Layer 4 of a small transformer language model trained on English Wikipedia (12 layers, counted from 0, width 128).
A neuron adds its activation times its output weights to the MLP's output. To switch it off is to set its activation to zero at one token and run the rest of the model.
A neuron's activation on a vector x is GELU(weights . x), where the dot is the dot product.

Input weights of the MLP neurons that the questions are about. A number n stands for (n - 500) times 0.0013.
n0: 536 509 433 472 396 595 607 470 144 556 500 603 627 366 528 481 393 345 475 625 434 577 512 747 597 593 731 542 569 506 319 471 563 460 583 292 615 481 714 681 583 427 451 400 568 573 434 458 695 497 656 625 366 500 562 483 649 529 425 532 395 464 420 497 497 325 533 388 406 543 453 581 469 537 387 366 576 326 475 506 535 566 678 472 469 573 475 518 596 426 594 522 618 595 586 381 478 424 593 512 396 748 367 436 497 617 567 368 554 506 260 424 567 512 379 399 465 466 491 312 534 561 455 515 512 436 587 403
n53: 841 626 229 811 194 707 285 384 330 749 540 688 555 227 447 505 612 495 790 434 427 291 500 525 380 448 696 565 681 411 385 815 333 485 350 604 657 416 384 453 532 485 152 551 397 684 365 161 495 509 234 371 484 816 220 467 370 598 732 696 634 749 819 396 575 397 605 378 617 378 510 478 474 438 510 612 333 540 495 469 103 532 706 468 671 607 662 811 613 770 333 609 722 296 526 265 548 569 701 361 39 470 374 543 627 249 534 382 545 606 585 637 206 648 262 410 322 562 811 412 438 363 252 743 444 398 505 224
n106: 517 629 534 495 500 543 686 451 280 542 335 460 495 467 530 546 458 570 593 583 524 467 466 660 420 545 510 423 369 585 444 475 516 518 457 569 497 428 461 497 677 411 534 399 387 563 552 617 544 642 495 528 396 536 455 442 537 514 546 385 524 716 524 460 497 355 627 500 443 417 489 514 304 356 409 589 446 415 532 418 497 505 487 562 423 599 567 579 613 530 500 563 413 589 627 375 530 530 616 466 384 376 443 358 576 641 460 424 497 478 408 497 451 630 474 457 494 604 648 310 394 699 513 450 579 490 343 625
n144: 631 475 469 549 422 500 469 607 465 477 362 425 546 525 517 610 676 670 514 413 388 770 411 522 517 543 599 706 373 551 671 565 371 404 464 535 519 552 554 411 342 626 590 481 221 651 468 593 632 557 471 500 559 427 557 487 631 509 439 457 441 434 652 421 371 461 488 330 430 556 591 456 469 396 543 522 761 558 414 389 515 598 410 474 582 528 569 541 492 373 497 469 477 407 446 492 491 678 483 618 408 503 483 362 439 316 500 517 495 337 462 325 517 433 663 437 476 491 526 588 582 556 575 474 548 489 362 423
n148: 437 468 441 483 691 452 497 436 413 426 588 486 453 510 389 684 481 535 508 441 528 492 572 415 379 382 624 562 497 596 799 373 478 554 526 500 396 519 610 657 573 451 578 465 530 478 495 615 437 415 670 353 303 413 527 515 541 603 513 560 601 749 432 430 413 497 390 369 532 478 508 417 492 643 644 562 449 630 451 350 469 511 462 677 492 519 541 553 457 637 693 462 542 613 495 411 395 464 529 514 457 649 543 413 414 585 438 356 458 536 455 497 399 642 489 513 497 415 380 369 563 441 524 519 424 519 540 316
n238: 500 568 431 531 611 556 425 456 541 509 399 432 535 526 559 388 707 515 351 602 534 520 578 624 521 518 606 468 391 543 387 465 515 482 629 509 557 583 387 466 284 506 458 440 494 428 455 706 582 592 439 523 406 428 622 433 479 646 378 546 676 556 570 326 512 663 561 510 697 395 399 617 416 614 364 683 494 512 451 485 642 494 452 525 451 398 386 474 321 652 433 497 536 541 454 455 620 509 668 228 417 764 464 585 606 447 243 440 574 584 342 467 336 551 352 447 636 463 439 561 549 524 676 470 581 344 583 384
n246: 503 357 589 687 475 909 641 334 442 516 497 327 434 733 494 354 411 595 394 408 594 515 411 464 786 525 551 652 554 500 528 343 604 525 557 497 524 481 603 667 461 254 515 442 336 451 442 385 358 446 538 530 632 510 435 511 519 419 300 580 506 521 565 446 572 519 401 447 469 610 619 351 647 602 478 540 473 500 462 621 716 459 549 595 428 494 456 485 562 536 475 590 344 398 544 697 348 570 576 528 334 652 561 671 522 416 509 435 497 494 554 543 320 512 597 395 432 397 382 550 432 451 540 481 586 491 440 428
n270: 406 528 344 592 487 484 422 438 712 463 500 497 492 411 487 497 667 402 495 523 551 566 531 698 433 423 567 448 454 678 362 515 575 429 447 459 531 425 517 417 396 474 529 448 387 469 547 536 451 621 516 475 522 352 304 434 561 600 534 595 513 581 442 455 572 447 635 621 440 591 505 575 463 610 605 510 505 521 348 370 741 637 526 438 471 482 644 439 379 517 551 318 435 373 489 427 478 658 441 484 464 497 618 615 543 508 522 316 457 327 438 376 578 560 466 429 483 596 463 550 476 603 544 696 552 419 590 553
n277: 473 259 599 410 587 435 602 556 482 443 656 413 478 514 471 359 605 337 486 475 517 640 525 492 503 517 650 676 658 526 532 511 604 409 541 354 534 558 369 569 527 381 511 522 454 477 519 570 658 597 561 550 624 473 612 416 434 422 494 519 477 420 520 453 406 380 628 472 387 669 543 476 432 545 512 644 486 544 575 606 441 326 534 657 302 506 431 367 560 458 396 265 508 459 428 494 449 494 567 728 695 433 433 408 576 608 478 395 378 268 482 514 565 430 595 652 569 520 546 506 509 298 405 489 534 367 561 555
n326: 462 526 339 310 379 298 632 552 469 517 309 503 621 586 449 473 336 507 500 480 493 800 497 384 470 470 558 507 613 664 487 532 618 404 529 542 621 389 560 745 575 490 589 552 636 382 475 563 639 582 446 324 311 476 407 411 376 639 448 538 616 301 609 532 374 483 496 511 543 611 477 295 438 553 561 234 392 429 453 480 607 453 569 666 520 444 450 584 324 587 765 434 445 621 540 536 307 613 468 517 524 591 733 634 391 332 390 556 690 357 473 441 523 536 620 635 493 356 470 560 510 367 656 620 375 457 474 309
n359: 517 361 591 455 372 546 444 512 464 402 401 353 567 345 465 442 819 596 437 709 449 482 394 374 711 525 393 510 439 510 605 458 519 544 360 606 534 712 463 522 552 462 525 404 406 466 524 640 571 650 490 570 549 549 532 640 707 464 441 401 573 457 698 564 479 377 476 554 653 631 471 437 366 663 567 597 401 442 487 497 490 728 437 471 576 362 257 570 358 493 363 377 506 272 478 419 530 562 506 654 523 395 608 362 568 561 366 371 570 273 406 357 506 444 593 314 385 513 611 573 367 537 407 557 419 497 448 554
n366: 569 435 479 641 505 459 253 562 448 471 391 578 546 406 473 541 385 555 566 516 564 515 364 451 454 455 528 376 449 353 575 611 618 621 503 469 406 618 458 382 615 542 560 383 508 552 515 413 510 420 553 421 697 621 370 478 382 556 404 500 460 531 595 452 551 453 607 571 534 429 473 497 437 668 470 586 599 680 642 734 357 398 574 565 519 262 479 526 542 694 481 397 544 408 537 636 550 514 487 442 433 495 422 695 527 441 537 503 469 514 397 544 404 479 404 500 425 489 580 471 670 388 474 489 487 563 417 519

Output weights of the MLP neurons that the questions are about. A number n stands for (n - 500) times 0.0019.
n0: 455 470 532 550 408 517 589 435 402 590 454 433 530 384 580 563 458 437 604 494 516 539 616 531 399 588 482 537 496 612 422 524 442 503 438 417 556 496 574 536 510 463 478 490 541 393 469 508 384 466 556 504 431 476 500 645 548 440 583 512 398 540 468 468 423 519 532 546 550 431 446 559 518 376 557 455 515 478 540 389 523 378 465 504 419 484 382 577 319 366 498 574 547 550 545 516 585 459 512 482 549 614 478 548 502 455 459 573 532 659 602 521 560 464 361 438 466 442 502 476 539 593 634 568 577 442 571 413
n53: 704 491 269 572 523 519 340 343 445 529 569 632 572 481 446 164 598 562 891 324 437 253 552 469 523 408 527 642 687 529 590 521 387 460 424 400 566 408 697 661 657 582 397 327 427 500 579 200 400 429 519 449 432 696 523 662 558 510 647 629 394 784 572 298 453 481 703 556 640 410 461 479 173 583 425 615 500 509 486 395 500 587 663 509 633 289 473 650 774 495 444 441 738 330 504 296 527 687 757 323 97 621 325 519 478 496 500 328 509 588 352 496 387 701 547 269 579 563 967 30 392 578 362 557 274 848 717 306
n106: 523 463 568 547 409 494 423 525 639 468 577 508 480 564 344 460 528 474 432 508 521 552 543 433 508 442 525 423 496 532 584 529 524 436 494 435 450 653 555 437 527 404 526 460 456 463 417 467 459 379 515 488 523 505 513 498 467 587 523 398 415 382 538 576 548 510 419 568 560 488 565 428 681 498 485 395 629 547 552 512 543 460 425 482 419 487 387 495 463 595 544 521 456 461 417 534 472 556 472 492 641 548 508 521 409 376 490 579 537 598 562 487 617 440 520 533 469 534 512 603 532 429 481 533 472 523 513 447
n144: 590 588 486 462 567 518 512 522 510 534 426 508 498 494 421 498 563 498 447 565 367 513 538 571 574 498 446 472 502 583 587 582 415 495 471 477 584 523 647 382 468 504 488 508 546 376 420 391 324 500 386 413 478 471 575 356 433 641 539 541 524 494 481 581 508 478 498 440 504 570 536 516 445 415 448 455 457 498 443 517 381 564 625 493 660 561 512 449 530 472 406 453 492 524 481 581 562 452 575 458 512 506 428 459 541 440 577 515 556 434 357 428 502 319 560 533 547 646 480 534 491 482 525 504 606 519 440 531
n148: 581 464 591 515 496 532 494 515 528 452 621 574 558 589 508 518 485 485 434 598 494 379 559 652 564 509 451 412 412 426 472 582 495 409 449 436 492 436 550 396 437 655 448 477 410 489 532 500 502 373 536 500 560 611 516 531 443 440 464 376 452 424 560 547 448 538 564 566 587 579 333 546 612 425 475 496 468 554 630 537 444 521 524 511 521 577 442 528 498 411 438 524 441 494 563 448 502 427 481 387 594 456 444 500 465 549 631 567 432 487 554 509 534 532 581 462 404 460 555 527 606 496 510 376 479 552 442 477
n238: 469 409 551 524 422 498 531 512 527 495 641 559 479 508 494 508 493 382 556 536 425 486 461 405 442 398 494 689 518 522 520 484 601 519 355 486 520 495 516 446 521 504 396 636 479 466 570 416 473 506 585 394 562 568 466 482 600 490 483 422 490 492 498 506 549 436 379 538 583 518 534 529 442 344 618 481 641 491 551 524 463 484 487 491 434 474 459 513 539 534 488 488 535 537 516 471 445 395 530 440 439 672 329 525 548 516 548 586 557 409 494 457 542 411 569 467 473 496 534 518 466 504 548 525 460 529 479 498
n246: 466 544 533 493 473 509 474 359 679 460 584 567 511 594 476 558 520 576 466 405 553 559 448 393 438 438 525 469 426 437 518 506 412 483 354 598 418 568 438 526 495 564 469 502 429 487 428 573 498 421 489 561 389 589 548 553 506 439 617 485 428 405 425 521 516 518 530 567 495 485 595 572 511 526 399 444 459 443 464 565 413 633 536 535 396 437 659 401 590 524 514 496 431 561 428 439 617 360 533 535 619 443 438 482 491 334 633 574 468 586 654 487 564 395 482 344 541 511 500 590 513 437 500 636 502 609 606 393
n270: 551 457 596 546 464 607 455 494 565 584 510 480 407 511 623 504 506 496 551 426 444 577 546 486 534 515 508 463 575 532 577 434 533 288 456 500 614 514 500 466 545 415 571 545 490 466 500 419 447 481 586 386 516 522 382 468 423 388 508 388 529 494 581 506 560 510 592 453 485 637 485 449 617 455 486 563 363 636 552 578 488 440 605 451 629 409 568 519 512 549 590 568 479 561 531 481 586 463 604 488 565 399 450 475 460 508 598 480 537 453 533 500 413 446 494 463 361 504 473 479 584 382 399 452 370 479 420 527
n277: 553 495 492 551 511 513 419 530 502 600 455 443 580 483 545 510 522 524 523 469 547 438 639 438 516 550 510 469 533 514 433 485 466 577 442 424 517 525 472 506 531 548 495 494 463 433 394 569 427 463 469 523 506 494 551 463 575 490 498 470 446 439 423 453 460 563 629 512 464 482 529 559 514 503 483 379 547 473 463 514 382 608 364 436 620 553 577 554 513 543 566 554 514 432 515 539 416 562 590 460 448 455 409 535 503 445 521 452 473 545 440 478 479 518 450 497 455 492 488 519 545 441 479 534 440 526 553 472
n326: 532 402 527 632 494 517 524 549 423 637 532 581 559 487 447 508 523 593 566 687 471 418 508 500 512 428 531 314 474 482 498 432 374 602 535 483 567 458 582 480 517 403 506 557 481 586 506 472 393 461 379 451 409 536 494 402 519 649 479 604 479 554 496 485 470 598 425 563 487 537 613 438 506 469 506 525 672 465 541 541 513 476 575 471 539 512 539 431 508 281 623 471 411 529 478 513 437 476 502 402 427 531 355 419 523 520 454 525 494 426 475 431 387 412 530 573 440 553 610 489 482 456 616 562 521 504 477 444
n359: 537 618 594 474 567 553 541 457 468 598 569 440 526 402 486 542 524 629 521 521 510 485 468 535 424 485 454 522 527 434 435 495 572 563 574 496 449 386 533 470 386 572 492 506 490 409 523 401 573 496 389 490 660 369 341 447 516 422 618 596 441 498 479 400 486 498 479 489 348 464 406 544 542 412 486 476 527 478 471 569 463 496 454 509 506 541 452 553 415 530 428 674 502 561 418 471 651 506 488 518 478 543 558 366 459 502 406 559 459 490 488 584 450 473 593 582 581 553 418 547 595 411 547 569 530 454 530 537
n366: 599 627 460 456 430 470 425 558 485 523 577 413 621 504 561 440 544 622 427 484 467 512 611 552 529 452 442 452 585 604 432 400 573 466 506 524 494 480 589 528 570 557 604 543 523 536 526 588 508 589 529 510 423 371 456 440 565 474 535 530 578 481 494 572 427 429 543 469 547 525 496 530 519 473 425 490 484 372 437 492 605 472 445 536 470 530 483 578 382 490 478 586 442 456 441 552 446 517 571 585 506 392 371 336 491 428 475 484 487 340 510 575 518 565 552 396 435 540 502 484 491 549 483 548 416 511 536 481

Each question names a token from some text and the token that comes next. It shows the vector x that enters the MLP there. A number n stands for (n - 500) times 0.01.

Then comes g, the gradient of the next token's log-probability with respect to the MLP's output, scaled to length 1. A neuron's effect is roughly proportional to its activation times (output weights . g). A number n stands for (n - 500) times 0.00076.

"ya", then "ev"
x: 547 520 556 500 519 451 461 499 415 508 539 498 221 524 472 583 541 328 392 578 635 468 728 595 456 652 615 604 399 466 652 487 383 393 495 480 297 476 564 409 596 662 646 597 475 513 623 538 353 348 619 460 574 589 498 452 317 553 590 217 567 527 415 677 281 499 609 510 586 539 388 493 666 547 525 311 523 443 542 571 363 515 508 700 507 607 425 423 512 545 447 422 268 624 721 630 467 479 460 447 404 355 278 603 540 525 634 706 414 638 564 272 614 370 665 593 622 423 433 462 359 463 402 390 449 453 553 397
g: 602 495 412 398 690 361 539 373 441 393 663 689 643 658 295 444 317 543 461 441 462 485 455 573 587 402 461 460 635 279 562 569 583 431 487 582 469 766 475 344 503 437 534 591 520 555 474 528 492 355 697 431 323 406 584 677 483 544 420 580 560 564 627 577 762 534 382 501 509 494 239 665 593 403 649 561 420 668 351 237 297 391 482 638 606 513 552 335 480 286 361 408 546 364 415 457 602 648 448 529 691 525 602 737 541 612 546 245 645 480 491 414 572 584 540 445 610 593 461 481 379 372 534 442 681 297 415 352
Which neuron, switched off, raises the next token's probability most? n277

"and", then "or"
x: 441 509 690 320 646 557 476 534 513 554 656 449 321 587 517 576 524 438 485 625 510 406 545 514 475 469 500 421 429 316 659 399 493 510 539 392 207 419 607 412 512 396 639 699 534 452 607 558 275 246 545 451 381 566 631 779 349 437 494 260 487 591 488 688 275 623 589 504 530 484 319 473 623 402 537 364 472 421 467 531 447 519 589 688 506 625 469 394 774 546 536 440 235 609 596 599 432 362 478 552 478 394 242 477 567 527 611 444 696 537 594 269 567 459 638 525 626 535 449 566 504 479 415 477 474 463 664 504
g: 609 535 637 366 335 459 511 291 427 433 447 639 599 331 645 558 416 435 619 250 613 631 546 357 711 710 637 475 531 485 472 600 625 591 522 430 673 506 256 438 422 479 318 430 448 621 628 450 390 382 585 621 473 815 381 595 245 343 309 379 410 524 542 477 556 409 645 478 424 579 313 516 422 698 297 593 493 561 442 584 670 416 287 440 403 510 567 470 501 383 652 433 565 371 688 583 596 506 332 348 681 469 510 551 614 716 326 502 485 539 531 569 486 654 623 473 647 431 358 439 537 500 470 315 566 543 568 547
Switching off which neuron hurts the next token most? n148

"the ", then "word "
x: 686 544 592 527 562 418 523 485 522 437 541 427 427 502 497 307 501 473 497 606 612 355 648 431 553 467 595 473 504 745 536 468 426 183 345 347 407 398 463 294 393 681 512 686 399 332 599 595 403 285 523 516 485 381 516 632 484 476 588 354 686 463 492 482 406 603 644 459 716 563 292 429 505 259 537 597 489 581 476 537 722 575 502 367 648 431 530 389 603 501 570 496 401 424 507 525 440 567 513 515 498 403 383 556 454 587 718 597 594 439 445 461 466 408 406 615 556 479 500 712 460 571 544 576 537 482 474 544
g: 699 672 487 573 418 525 547 463 575 577 563 524 674 650 523 397 538 388 657 592 549 539 761 356 528 618 229 493 468 616 446 410 471 596 557 440 501 423 473 421 622 541 554 413 603 511 460 478 533 503 622 327 566 532 283 315 352 499 373 746 460 609 436 641 337 411 553 435 485 495 206 254 381 523 757 355 415 312 442 313 520 715 653 378 522 462 479 522 652 346 357 616 510 683 589 497 401 598 512 307 632 390 480 484 475 501 706 583 633 454 334 467 383 452 525 386 551 712 398 335 650 403 402 462 545 573 701 474
Switching off which neuron hurts the next token most? n270

"ov", then ", "
x: 457 509 684 601 499 389 570 538 411 506 577 516 381 671 498 558 503 339 524 648 673 515 594 531 602 392 392 382 446 452 633 332 488 532 355 502 332 418 481 470 646 541 605 517 497 537 676 434 331 267 524 443 402 557 515 763 485 654 411 403 529 517 464 679 269 717 568 456 512 455 278 270 674 431 530 414 484 469 399 515 464 407 537 597 390 568 407 367 679 471 489 429 574 692 675 686 429 437 583 473 415 293 424 480 640 535 683 546 539 597 356 304 561 386 570 623 739 468 433 430 387 580 507 527 412 498 631 512
g: 413 463 414 604 464 706 584 437 437 521 503 279 284 341 532 680 486 353 470 630 463 440 463 458 374 657 474 458 495 446 293 557 433 428 681 305 489 549 596 543 358 653 653 598 658 555 524 378 516 430 525 533 679 554 630 690 457 331 631 194 710 767 410 514 311 398 640 452 504 300 491 494 439 572 593 447 557 638 523 487 532 551 374 546 551 513 288 475 420 507 295 540 395 767 542 685 542 535 588 467 467 603 532 637 317 387 473 599 463 860 462 570 641 553 448 378 449 415 486 642 392 468 387 380 517 482 567 315
Which two neurons, each switched off alone, lower its probability most, in order? n148, n326

"Ali", then "m "
x: 645 501 514 567 509 442 476 367 464 516 546 441 346 766 531 397 552 460 387 530 748 477 733 585 459 483 437 504 549 521 567 512 416 403 466 413 415 416 481 395 289 816 386 610 447 366 626 510 395 211 649 431 524 513 598 790 514 557 600 280 499 371 500 482 426 513 588 542 699 471 178 505 563 381 538 416 638 479 390 572 464 463 597 469 534 568 397 326 522 509 474 517 312 640 498 583 437 534 442 576 472 316 447 446 504 603 794 630 668 508 594 440 564 437 580 716 560 522 342 474 497 520 496 373 580 434 437 399
g: 346 567 405 465 334 551 796 605 587 657 571 558 477 562 565 491 376 343 584 608 425 395 504 448 479 632 568 608 567 537 516 364 377 498 576 572 611 535 499 582 488 573 395 445 581 628 308 294 459 521 472 634 640 502 327 639 423 515 519 546 777 662 389 575 545 677 671 372 324 375 362 420 313 309 546 496 478 532 580 382 577 578 264 520 637 283 442 563 667 273 364 544 351 693 438 446 341 454 644 482 537 385 600 474 496 475 274 566 439 632 581 693 607 738 485 645 505 492 358 298 633 465 294 494 378 442 583 435
Switching off which neuron hurts the next token most? n246

"Men ", then "-"
x: 710 621 473 419 481 429 632 459 594 463 594 577 473 507 479 380 527 356 453 544 728 372 675 397 619 588 451 546 342 645 612 491 577 344 395 278 232 393 564 397 616 737 509 548 499 312 578 689 354 270 486 549 415 408 526 758 322 608 488 349 540 491 457 436 338 553 616 542 679 419 341 546 481 428 526 379 541 384 614 540 551 388 449 528 610 465 432 324 586 506 444 583 243 582 377 577 575 500 371 592 523 384 533 495 434 528 694 518 750 415 550 602 648 468 601 598 415 567 424 548 554 541 476 433 558 422 447 467
g: 270 631 563 696 507 698 486 309 480 560 613 203 336 557 365 545 612 595 563 466 553 630 320 330 391 539 440 405 394 299 576 437 335 405 608 462 499 643 559 340 510 532 508 550 460 460 538 238 595 594 620 356 542 455 592 577 363 579 740 383 475 523 362 457 509 536 536 546 419 535 323 487 466 715 591 433 642 339 583 475 660 482 576 575 506 451 535 570 471 512 622 468 379 319 605 572 469 474 446 484 619 561 556 561 620 446 538 769 505 654 322 275 509 383 591 716 295 379 611 351 358 645 729 342 577 372 564 609
Switching off which neuron hurts the next token most? n326

"el ", then "Am"
x: 582 659 744 486 448 504 539 485 476 332 575 597 476 557 429 443 436 399 382 692 779 348 589 490 579 465 487 479 401 535 504 511 479 288 410 324 459 349 503 561 482 608 527 568 489 463 649 624 407 216 577 574 506 406 446 684 514 699 455 385 509 494 439 532 369 473 506 504 586 514 183 477 457 443 523 505 640 396 544 524 605 601 376 431 410 580 514 351 626 438 629 654 307 596 588 501 560 441 382 448 450 385 345 560 447 606 840 603 681 618 495 505 616 526 333 631 434 395 426 456 500 434 280 678 609 527 539 498
g: 480 551 178 234 445 415 574 561 445 670 432 613 721 635 526 773 484 526 629 714 604 396 458 615 338 519 614 472 355 362 637 650 445 423 352 632 512 618 360 570 388 299 492 575 624 429 409 568 430 517 446 425 474 432 512 485 701 532 533 363 310 416 657 477 739 535 522 449 566 601 770 524 404 448 626 389 365 533 386 633 422 263 432 587 570 550 396 614 491 461 497 753 469 435 438 372 573 542 285 527 464 380 573 617 716 389 493 620 560 591 423 462 510 511 373 298 439 472 533 524 478 495 500 615 463 200 525 578
Switching off which neuron hurts the next token most? n0

"In ", then "aut"
x: 562 578 569 509 695 466 564 523 507 408 547 379 494 537 425 480 534 454 325 611 500 338 780 406 474 465 564 448 543 522 589 546 369 340 262 363 524 285 389 424 439 621 432 710 418 566 678 512 289 402 486 607 458 489 449 657 642 513 548 275 378 450 448 453 432 349 668 454 700 535 350 412 475 504 511 549 476 512 471 532 648 498 573 566 582 465 388 351 533 462 617 515 428 398 570 577 526 542 583 591 462 377 384 595 274 555 746 573 785 435 603 527 539 450 445 668 448 476 446 603 410 591 457 544 658 526 512 420
g: 644 520 648 418 489 648 773 611 386 482 504 492 407 608 674 547 354 427 553 373 609 561 517 604 478 485 511 453 519 706 377 457 478 554 590 446 719 513 599 627 651 435 381 671 413 601 515 276 588 473 528 467 169 443 301 392 409 278 558 614 464 303 267 433 591 494 445 442 508 538 537 488 761 417 480 486 485 555 515 416 590 497 488 424 466 355 587 598 743 693 616 481 435 558 489 475 235 422 250 680 680 420 572 623 403 565 611 586 386 427 402 455 449 542 479 361 454 512 326 477 648 252 465 438 703 482 385 661
Switching off which neuron hurts the next token most? n270

"Es", then "til"
x: 640 534 553 490 573 532 475 411 514 370 593 381 356 630 380 559 503 528 352 675 697 396 730 526 529 596 464 481 375 454 549 558 396 406 550 336 487 476 374 453 402 771 567 631 480 447 661 543 401 250 656 521 458 474 531 647 415 514 532 310 464 547 455 624 451 623 568 522 503 411 68 565 651 313 541 517 585 332 623 501 556 618 382 455 459 582 408 359 569 474 534 746 287 717 549 434 490 478 440 491 387 408 396 646 487 535 635 583 619 455 489 362 575 526 577 600 476 526 442 451 431 530 275 466 690 366 608 545
g: 422 815 582 650 480 588 506 625 566 385 506 561 303 449 374 384 408 260 573 401 687 388 623 409 374 500 682 504 501 440 434 356 457 415 320 354 522 450 546 669 669 605 556 368 422 534 550 597 345 429 540 567 497 456 483 433 422 448 508 636 457 665 380 419 423 533 214 334 500 436 494 367 510 693 447 475 849 571 349 450 593 364 365 459 637 577 487 556 413 471 389 685 455 458 412 632 587 438 489 721 452 617 668 649 316 582 485 405 621 495 283 388 556 389 466 486 566 451 424 430 520 526 727 595 639 665 766 539
Switching off which neuron hurts the next token most? n148

"- ", then "Grand"
x: 740 480 486 572 641 251 569 530 503 502 596 435 436 541 540 425 425 426 446 614 690 398 720 506 617 490 525 486 489 577 579 507 455 189 321 389 433 343 585 413 489 686 490 680 535 459 561 531 445 312 498 544 317 409 489 719 527 523 580 277 481 417 545 564 408 622 741 369 700 595 378 479 564 343 402 476 561 374 551 651 592 541 563 458 530 449 467 413 481 504 535 583 319 513 536 517 508 515 469 483 470 401 391 494 366 465 661 569 706 476 586 554 507 457 399 616 403 432 464 654 369 602 474 554 550 389 515 484
g: 581 477 490 455 397 624 515 444 381 429 546 397 349 390 370 565 559 515 409 568 419 427 416 416 417 459 470 392 387 507 608 571 709 530 323 626 408 769 643 452 538 408 503 415 454 353 428 652 379 541 523 479 538 650 306 336 415 546 627 654 283 426 504 553 544 504 574 626 558 582 465 321 618 216 399 505 592 362 651 423 469 480 573 475 447 546 644 565 500 352 528 643 372 804 580 254 318 434 563 513 402 701 412 539 703 550 739 377 738 761 467 510 398 659 504 610 514 751 506 292 407 563 559 349 617 455 518 479
Switching off which neuron hurts the next token most? n326

"d", then "'"
x: 631 597 665 397 626 521 656 564 413 508 561 440 453 609 502 519 504 345 401 540 705 489 683 576 586 481 524 446 290 536 415 548 497 474 323 361 567 385 480 331 460 795 487 625 624 527 756 535 578 167 533 669 503 545 643 592 644 507 564 403 410 475 451 446 377 605 557 509 639 412 131 551 611 433 550 416 468 447 518 576 543 514 383 345 490 575 490 205 544 410 546 527 332 608 644 511 477 474 556 392 427 435 341 488 474 583 677 591 611 483 433 330 587 399 421 430 386 460 413 544 420 553 266 603 652 495 555 457
g: 427 325 465 413 498 611 559 762 451 481 353 471 344 264 540 354 614 345 532 584 446 450 519 560 223 645 604 487 295 607 454 559 488 503 560 372 427 474 573 779 570 439 467 449 396 702 450 693 637 773 427 560 670 606 510 498 432 587 390 446 552 529 508 478 246 568 545 552 560 527 857 483 345 334 545 725 554 621 662 657 689 560 519 370 541 507 381 408 464 442 574 506 562 555 558 539 498 394 556 515 654 504 346 301 452 530 431 487 458 630 435 437 340 500 251 650 303 476 434 376 402 417 417 540 453 706 416 543
Switching off which neuron hurts the next token most? n0

"| ", then "C"
x: 586 506 574 587 485 384 547 572 487 519 604 547 417 523 534 432 496 446 483 656 733 391 617 467 521 468 517 543 491 572 511 509 481 168 344 453 396 430 516 361 410 583 519 628 421 497 671 579 444 233 392 544 562 520 512 833 487 595 583 271 509 522 608 581 389 518 718 494 730 525 349 404 498 474 346 458 527 467 620 676 477 521 602 379 697 508 470 374 644 458 666 508 289 426 483 519 510 611 482 408 427 381 324 500 481 431 619 520 630 615 569 513 432 351 438 565 301 378 405 574 438 514 414 596 488 482 521 487
g: 694 540 465 413 417 425 462 374 469 378 203 517 722 320 594 740 555 491 453 602 489 655 558 657 388 589 533 642 609 378 418 577 511 372 513 458 660 427 662 497 574 302 450 522 488 388 575 689 411 399 431 522 368 343 520 378 558 515 388 684 534 415 408 526 425 539 564 814 622 496 548 600 587 504 271 504 655 450 614 563 494 307 375 611 473 463 457 503 418 525 594 434 607 369 685 422 355 127 510 473 625 648 320 531 409 546 681 636 436 582 559 493 571 812 357 481 468 381 439 574 450 388 465 454 515 290 515 598
Which neuron, switched off, raises the next token's probability most? n53

", ", then "Ali "
x: 621 478 602 488 598 396 531 484 388 496 481 511 451 439 494 565 454 371 436 481 690 528 627 407 579 448 599 485 391 425 501 378 486 213 241 325 312 430 517 501 640 482 603 509 478 560 622 528 472 302 427 496 568 454 572 674 436 623 489 252 458 510 494 519 422 600 639 465 628 474 318 458 600 327 475 392 496 374 585 681 472 586 490 627 692 552 533 450 615 599 731 496 371 444 488 568 590 401 541 454 296 323 281 611 459 597 672 639 596 531 581 473 563 431 507 619 660 349 540 638 472 438 352 576 602 505 597 536
g: 498 465 517 381 587 567 620 432 428 734 364 675 519 379 262 529 367 727 387 549 458 609 396 422 696 557 525 483 465 486 540 650 555 510 553 559 681 620 516 381 510 416 486 409 584 445 309 508 721 231 692 442 315 598 525 425 466 428 472 357 483 600 601 545 649 535 708 619 570 373 590 592 573 334 450 622 500 455 473 304 597 416 344 383 368 365 691 380 607 351 465 456 446 471 506 483 587 395 453 460 661 483 703 577 647 496 544 433 676 815 513 425 517 662 503 538 581 412 293 436 314 405 590 480 487 158 383 483
Switching off which neuron hurts the next token most? n53

"(", then "Ref"
x: 629 512 603 535 686 353 572 456 478 409 501 518 495 507 554 408 473 457 397 502 759 522 579 427 634 487 482 417 458 533 566 503 469 191 362 390 561 492 526 516 562 708 595 636 474 378 672 503 339 261 410 533 454 437 536 727 623 646 544 382 502 427 452 570 292 503 707 506 611 457 401 501 560 383 502 444 400 304 572 588 653 472 499 401 484 589 423 443 635 420 542 536 322 462 533 373 640 489 603 524 413 248 301 586 409 483 697 634 672 510 613 389 487 405 381 675 452 320 501 552 520 566 474 602 623 493 577 570
g: 492 328 532 544 272 286 537 616 586 517 336 477 718 543 364 550 621 665 514 424 686 342 542 621 469 422 580 617 617 429 284 598 430 338 487 507 610 607 710 552 389 650 290 430 521 358 479 434 618 409 605 431 497 631 583 597 409 563 562 459 571 629 338 508 503 538 615 730 493 304 691 565 568 425 347 468 731 582 502 499 378 457 451 543 513 619 477 350 435 524 220 639 550 508 416 601 436 440 378 590 549 503 354 462 557 655 427 421 466 422 610 315 739 495 518 146 370 395 523 457 615 566 546 609 378 269 603 615
Which neuron, switched off, raises the next token's probability most? n0

"amm", then "e "
x: 639 514 572 693 530 510 451 605 402 547 480 567 460 551 529 482 466 564 498 555 585 506 651 493 362 511 297 498 488 697 525 573 515 576 396 342 373 587 570 187 499 581 505 444 625 423 498 561 324 431 578 479 381 565 398 761 523 641 405 312 514 288 567 657 406 639 513 624 698 522 340 528 508 776 510 261 354 246 526 596 583 463 605 492 448 578 492 367 522 383 368 537 322 640 489 557 418 543 477 444 414 278 505 549 541 555 576 495 579 616 544 299 558 421 542 454 690 365 538 644 579 522 425 428 483 330 495 504
g: 600 368 423 310 445 344 642 657 432 676 521 429 412 512 404 665 703 591 659 637 478 369 597 623 665 332 358 599 427 371 449 632 557 480 381 470 415 583 556 508 457 553 570 608 353 800 362 673 445 311 467 264 460 457 504 515 601 587 484 611 491 407 469 635 578 441 356 401 328 305 646 488 694 346 258 548 595 338 485 479 622 599 536 617 571 585 315 624 530 454 509 512 339 472 640 440 625 472 307 391 225 493 443 344 441 609 582 476 438 515 612 649 526 654 586 537 528 490 359 654 482 589 700 284 598 480 395 499
Switching off which neuron hurts the next token most? n326